Layer 2 of a small transformer language model trained on English Wikipedia (16 layers, counted from 0, width 128). Numbers have three digits each and are written without spaces.
A neuron's activation on a vector x is SiLU(gate . x) times (in . x), where the dot is the dot product.

Input weights of the MLP neurons that the questions are about. A number n stands for (n - 500) times 0.0012.
n1 gate: 532484574314339502505610586391567351519637629759826396671558449372491683486362256528488456712651616619230769675449623363547834420389462496610404560616565570361551486287562445713492501591484598330653708449609586470264642713744565502665290483495444716549350408439285692428619868397473564462752661311884384482292564408598243478521616547534352537460577279663611871465426564822581277484475
n37 gate: 654370607544467572510323393382503444610524404460442244310584624593544543314246435512417510512409424516529426376749590515480607506605569315554372618470527547673407642511547409461261600446310734342733391526592600537335576444524405601445513545621466282601324455423430168426469328336483502485419693593506671419462609275715581594389564512522633541443533479417574456608188546532557457549381
n48 gate: 430511598399583446287384499490648382456725380398629463465699535399507315463408603638427618464470489630510370453646528603675548751639407556430530533277319527449626705541482491466419741518361676661642689718605510747589543509532697546518343552506503524388312516510452436397413531494418508414605552428528572613595574601505562337488435486612596540477471353643352527456436666516554401500591
n51 gate: 402564467546528527453511681602605266620494502489583509340466470315649570411435617747473404428969535710271592407324503362374633416492373683534550374425579499557668577658361674421470718296413571456565445615445549729625397638546545707414424590435681467544488652648513618814379739458782639464392595430562430418329477384306676332612733565706801705400452543653375455467557481559561459336496
n107 gate: 419457627594444472666440635681524340791399481431533320392442387436529579505444420568413424367473284357559593430499625417637637527487503897530467424336556395500565446387520310566559467476629499437683534534436514412552307346419667576646334292430617511566433492638507434655498488594462603340608566363754592594308414485475524425542667415524713539218548658467342785539379726571564594526178
n136 gate: 495390565540484301317471532431535440546369332563601404392577542599446547532577502292410447565522633462371440248558528532537436616467550612412700336691817533584222632215292653521407640835660580524594481693570321712259611527572376519594557259469328594609411436510566485509499638405546502602519300686677575412297519458503570552404405633411330504498468371446681419612298327600589561508593
n194 gate: 397440607301659539380605536284543338510803588587536389701620411627297620394468517723482644507549384362470391558618674381348581933399526468312500607324287678380549553428548529663455409605405293319562426480522472385482538557588585399374503573587473677302284465636559339552340364398639414625438305135404447392336453526392364440432511780518371863460428284777554635626573532543633506524390
n317 gate: 440327310519520557612197606454751542566201507581629382521530537168485430585593457628619490488665606521580385620436297461631335361574399538492956540455662301636509720362343520391676371401579486470679682491384503669428706706486456541538381430358356590524501454414357507526628555502407390515459639466840415547647669531570550419322475511773419441617451369548587715374326704826675504511410
n1 in: 697568488479600458424614448537307422458424469819494518623594300303434679579413383401528532522456650279424705405518294526389795570799639736484632275703495409371320377626463621501726625521697502438579607499514560407535479335587499629506343464447603524432508508579453566352549484580554419284323694395393495599518419539413460492550889652694463625441421511531738488490616383570349390437345
n37 in: 613424487626425652744531542536517394375500429459426369409431620733587650362332450451461683317502541539432568587312424605476594522480566633284389769546350485548642609500566777539400532596349471466493568595402667683512483557327445738445429447587500336372468411569324350577248581357607492560467395466384491372515633379423282470592434515452551617558527354435529342589677508331505455542540
n48 in: 482625665346494469383595674484390326572528561493550526511521716444452533675512513635419344365561358292419547434439499725426457362526472596546543566636341589503526511435507328450547634417413526483579468566481534520572543607460583547430533604571590377399452592526477432532257600531623328253631485292655544632593463369328627526493597448638623578497458550588490504362462522496491509487455
n51 in: 238492509419365420521600608533636469565643357487536747429545414493612600373534497365358537528607542546553502625492325452445499594410583536496466477760557588335428295341491560548482518386251585240671619612604551558612389297545489509417484455489384525472478555411570360400615504429533741769458698496490523515564537412461581399493469381381627415550517645611300590426562284733640503480257
n107 in: 523664549636383611450293434712452450510603414319511383499498608455267551476390487584487207461370349664546539433319482585634627584446660501411385511373404553467592521632692540355414540354511589643598417603454367558588386449319561443328681431568367332495482450621427285546421502362609491261407332432511508596325505369475501319458537501561565488572492386516373691501501513456528552526356
n136 in: 442762522510756467625690589475452543543614493446389539516556359610566538416449314703404416487580556477382411545517403455472413550358395582581314432329578222461685415482683505503487382321486607550472638391403616547559645474357435423144344512218414567547304475665551436530443197407477460725511482357493479552574550533493384637649479501642625592529502575630436475451462414470362335647527
n194 in: 457681572625428637585391757777429570328611527205733611358354653296272388510557622444562424615613606380514580449608635369765438617230457392377462676331320594563304539404476369493280321389498292607459712662432603583365687721536521357490626444516450473630411571552493477561561473712459074508487547607483533468463494408672396678469157444558297435546749453492655590562485415535530544459484
n317 in: 495301465522314476468411824436607484430508574567373522470392452340441552558662615585649355551413554623478547540325476518483383583471357496311382528635559687534456595382568494620454412507600301623598675493733437655578632345581573786389598457367604514567655344356448199550417559657372567382570379674567550569335556497369531453440433473712567892456484397433535309517474280274635426445408

Each question shows a token from some text and the vector x that enters the MLP there. A number n stands for (n - 500) times 0.0069.

"9": 556631574664445514586412501413394542495551579505476516582430501520570442575603428612656432477580538446553465496433441537576584438434506754694475208648349571510416390670404567577378558480416468487486725505510324435608460407418439613447418568559414476691562654404551619411530628457309411512495594613447340519506410413548589488529298560544535467640486761375542514426595418448235532519506
Which neuron fires most, and how strongly? n37, at about 0.25

"isation": 621563536592348541302601580590477543456496464421338561405400297396674453696577382487439446548535589599499441451523561514471516433470545457369500492562443453418521401532576487574378644389614340470322681654441424539430442270427465498511323541344515485344364398386499532526520325453477404540692457690447620602578415542614583660496383507486613496407490614552579286521639350469361623375530
Which of these neurons fires most? n107

"ed": 290448516463544489423482625592313561433454487486262459685522600488473550516616459443370498389507612461555515442507487513575555482307424682509558354541629498354458453473547549427406540475470671480499672443394420602434408458500455504415599494303504402574674484454463598522533456302479412452625400618275543680340462399596616497673176396475588620497487538544286413494685447508514450459309
Which three neurons fire most, strongest first? n136, n51, n107

"|": 420592432402610408400420506464457414572522537300442466504306553568607507400519494471529553483674439483509399532553470602505449455703492362335439557444505615539465501545298498376488423496640390612467589512385413413522533407522461505279444442557464505472558531402509469529542496447385489362463505613400462529512616591316448446408494456530339458387470675514473352532876464516494569422458
Which of these neurons fires most? n136

" The": 494506403516581523687327439581463364486566656435484509511511646440629515536594475362441570447648544517643508537525332711541465451509539630498572614537392583405535655708514536424517434506629524558584605544506539389429403363440502494623652609571535536546469628420600352426491368741417378438528347637476496647531501478540537558423445441479416507637515377526501603517845532361445492341596
Which of these neurons fires most? n136

"-": 540636566616462502458437508467373339383488469628451472655400439553479496435501582422533598595413395575573543680626511554454436579472688546495485629420450540479559425476635629496539405653469427624439586465362486466570536419353517498403472542514507334469537610487550474513451473342415456455502451548266366538523513628406531473456517500540449506326579677545581465455890507592521556466503
Which neuron fires most, and how strongly? n48, at about 0.12

")": 577495382562638571405402523601467654573560486528600600532317508630531504474565485658578540580427550618589586551483578633426541588490478761442537613473413505556472386398418549531338526533516576461456504435443488399468358633385562389442477413587546514475584325497508550360366456463516428501501478587444617609534422607547430527507355384598627372719549759542519472390804471465378473611655
Which neuron fires most, and how strongly? n317, at about 0.3

" ": 449534556514483594581486480529517513530533497616381503340408470506547462693490567457516587487555513491581533533417520522397378454559557561530506312511466502454538397607573366395520465522589631522447492501605549466518486454450793439385424510500486521606494562392555624530513457491616537403385483423532485512555486444453530549527371491383365468441466528461499475520710386445485523586474
Which neuron fires most, and how strongly? n194, at about 0.2

" Road": 480794558565553434562439512545504416361430375363379407359314558431580524597670416568532412573600558373490364562551631434610333527443384521277418531365555352585346531513479441497558412469485744568411597506559430647413505435508497535487475453353506514558217437467587436177524621487463432371484550529381528370586560528506647517512425428575441343437584509539500573469715552562252431466608
Which neuron fires most, and how strongly? n136, at about 0.69

"3": 505540509642588651513463469482414527489427527463456451490453555454574457544629472626626440447520583486548443483471503581465520400548451718648427267598446536452439215628428547553437561474458603617408675515560418472698524476522441636589582621536424347694567642447455603462488636423310436467449540590499332432490331398537532422618309507527475447673451729505376556344602444340266487630563
Which three neurons fire most, strongest first? n37, n317, n194

"8": 661618551517504524496661452439450492538644490521542436504452752633550412499390403555511452628435514516570382483605515402483491551304544497481420536661443649505621340470613444383335436597506400462596611410600500345281392470497425555363500452449384418612393462354616513372536428512481427621391541605464301556504334421528483515532420690444503430744442611243665493633570430448377517503399
Which of these neurons fires most? n194

" |": 469546319510579500465627538539358573371502629561458446350334493474627535570514410547600515413497547457617448451344488517535466518507470478559492513476402458558590496495548499488430523591545477593429496473123494534406551551449572482477466373606505470549725427483532496463502566444492476456452518483535502399548513519373485468556405498377541435557516527538513383533818490384430523525556
Which of these neurons fires most? n51

"s": 474653434553356480512347561498592520380572357548494800359471616493526363504518476546475521751284562746667582426681486426401445517520427237572437751320453452578513648580562524456348369471423469585468514650587477598483588580486544490501470559593544466590508525232478583675631568612462518608502467611648496413519557385500628523375558427349360444533345616324423494520457516576495536485430
Which three neurons fire most, strongest first? n1, n317, n136

"ish": 495430549302533501391330525665461456400589399620318416304374389561494600476430473363507529380500469490504398415826514344429578491225498382501560486500605465392502526528606430553471318415429597426483496669494568610483540369311437479414667642307524553575649333666564504405482404614543474478355364597502648736446408519526513640584501331502323473522447390371349235511526379404416444590410
Which two neurons fire most, strongest first? n136, n48

" These": 483533478496373418463419524611396422560395558359527570580390498463542554382640327543516489443568481567790502398588356534500390516595559786396701444534532442388462561777598443453485353475609418599526548472448407536424501290475483511442619734499540552479505517492685465381434517814446394514521526500379643465412442443490553588467552369558433396395515368372549522503673320309656498494601
Which of these neurons fires most? n37

" of": 400446430528461655451591533585627609579545372366346690424625592366571394568618508560429515641370525506513491572591554647466403673600580589495463455564439593404459366748700470511418630440391476381540534568413426550450531464563496584531461591507544473549557508382463504602559485517416473519308564537563492434478380429425623404506617361520463287574454544467566595524828627520580547447338
Which two neurons fire most, strongest first? n51, n136

" Intelligence": 464647512688546554554493591477528521441462496388283542363301551486659378570550488547467521284591495578544286496425616521576559461418409392576638539687554514576514462534711544540478446360587477550388612606372497531498462375405467447538344523407475538480246469314495534488532325594468495522563419625418554482503412527645594628375408627494544488348481631360342445512728340426297526484494
Which of these neurons fires most? n48

" Dr": 534693581642490645638388508637449599382272627438552611543239523590573466390481405630357545313380580498532540573366470530607552537251532387614391542464473465538433346523539375362474515550530490413557617455440339579487532669212507463531533592536563452545473639464749392458578579384356475510468609444322439684527676467453703641386591632377471354400361449427396542379528435489525481492450
Which neuron fires most, and how strongly? n1, at about 0.39

"gan": 575161438408666693310427424384612415369574546581402481595393624461686509480628481443519557579514546317505412434499502554551402522541358536328642471505495578381500375501461477514601386404430609496389394550470495559447528597370435406496600509356508463534591448411472605333457461465404592554398479532451620442558673648576745445509426498324311585535436525511474374347608590290364377528404
Which neuron fires most, and how strongly? n107, at about 0.27

".": 481643505507570501598615473516504642474406484661557753562487451522584475647473586593513574507631409382658483671405518526533510504616460442558613477554449450597512399477370523301450397574579482493476409469491588379540579376502444544506398508588533324440661645616404451515593662584564526383424618465277530560482430436669621594501475611528545441551473571533508443554786598365286511629599
Which three neurons fire most, strongest first? n317, n107, n194

" the": 496616489417505540546392449566483440465527433511359434567644608461564561561569400473466569538482400520648580484439428680470547452579525564512542466433421579398648605748539575452485460451615486449579603454548485376542340393508501541616685481498539503489618595431594443492418382649507404523479524661517492546519606481514404485539354488447389582652529386455531576555948537526439484378536
Which of these neurons fires most? n136

"water": 494729541645473444475619605354429583374490477612324500439306434444573531612694305414451534449516447392423504417579568677555481591583342571578700242575544456432324559439562451549585561571448681629440594576459507648267464402468459532456498498426494530541438434420598640238584579560495510422508407521361592378510606589585461603343476416599508523517461447478441444445677570661355265444521
Which two neurons fire most, strongest first? n136, n107

"The": 474579438480550514570362441587462337550593564453478531587561522398616549515558418386441574497599486437672550483555401670507499544578480646487556504495416613352562656719421503419522391510644492580620617504490532392482380367528506510522696566531516575459498670385652386402450419664457405463515402642436502608505473464485484492492417471521386520576583382496636537575911516454419428376678
Which neuron fires most, and how strongly? n136, at about 0.36

" its": 472616506494390407625424418580459428581533410321393368544507567478411399365586547483460513456484536457689335436504502607451402449685553770551579627496478454565575447698680510337481403570449487430525569572447453551525408299430463455549600589470536537475504334368531450348459562700469410467505412620321577440417694483519405611444458449568450568639442173434638486670784509332609512486469
Which three neurons fire most, strongest first? n37, n51, n136

" to": 487423530523511504448512575586551492540525345516442546529565391420530406608587463613525542405270525370499511455502545380453644563560695591447515436412451548571489482568791438469583534284403463571442393408533409388422528349409508518442443479496494390497697616526548622545410487663461463484471384568284516424482543522506732522619603389670572561589450611405734596681848563498581541443506
Which three neurons fire most, strongest first? n107, n37, n136

"1": 455593599565499624445615447573449480496348539533514524595446520481605433556540520570722304533513472468596501478531444532577536549445481776494411240565255591476531126615483474530370544520438606663483636591565414389621425518460446604432551523591417357667556542341432555365512607392305476461388553502378387617508372420532515479566442565529528427650524614389519643456567483477301408560494
Which three neurons fire most, strongest first? n37, n317, n107

"L": 500789507709623441615596503606647665446410663379574666479322478526520427264480432602374600235407490561619642547307476414425552584378607421486572598370428501465433385570575444447486606494572369444405543577549454471443534501466523439715594618558479501472487460407550432502622319345425455509364471465377495355380401460482556423475291754470310318398468634430404429461460450352404622388587
Which three neurons fire most, strongest first? n48, n317, n1

" legal": 561680603520503559496533555560470520585501393292381508376441535545637375535500432464423443443333521532632452406544642411509502491659493545668712493584582612449558281600723620490625561529622503505384496562367403447436423339470422450632611496457495506398454444335438533547533387611471550590587369641375617538478276457587510552391487546311452534425494469417325358452707298437408491547509
Which of these neurons fires most? n48

" hold": 690430538369381517539333475530453517476547505628310363416432433537734430583384465581389407523410506314538441381466765358476523551515487516467430581449628334637615485580621499362504443352380584339543593353580417414490506309489483543298438537427515463567494418510514553351538486367613413344514431422452589586580420635516608533472571404506629424292492687665577484445731451274403615545433
Which two neurons fire most, strongest first? n107, n194

"\n": 534583489451573599479403515721457524451585595407365531390285598557631733456477608501404531560238631457601333671404512473457510397684535510338431664453520615407474609567532403410554463577480569526463575581442382562607459336494568556240536384496520528347523662521664503463426561571556571492465490351424426631630190494472463445494481588461730399564514552515477360470463609552277529530479
Which of these neurons fires most? n48

"0": 476577621529501580435648413633382536487392621548498584588400420490447488635550390474656285730430447521505488433542429682513464541485487815551459244583438555485518304728508498442426585447319469603402569592457410515540376504384418680368536560540453476675628580362616521293565460506500447419493654565378455579594557509566474504536379432541521418644514717490603431510443488440362454484576
Which two neurons fire most, strongest first? n37, n317

"4": 355562579508588657471397496487553499479507459471453610497349596528563462482473482633613511435225510507598659529534410465487373428587490564464323268626306488547467465563529508528433315544497582598422561488641474518545444548532440595540586479635412477719491530541567641414560389580390504495484514451368275430456581428437431424656402492515427426446366547425593422398554351415157447610561
Which neuron fires most, and how strongly? n48, at about 0.26

" community": 560628554557467581512531496520502412498482245258404506289629621493600398679432501433526309527355590420618324339498698585484313414619394505442660609452390510546468584535581496552615415601459601529344562662521345434549558491495422557486467424389505512437357420354609333456500450585434548518359594597454626513553507382558683507521440559517438336602555450500354308485740479411381437598587
Which three neurons fire most, strongest first? n37, n48, n51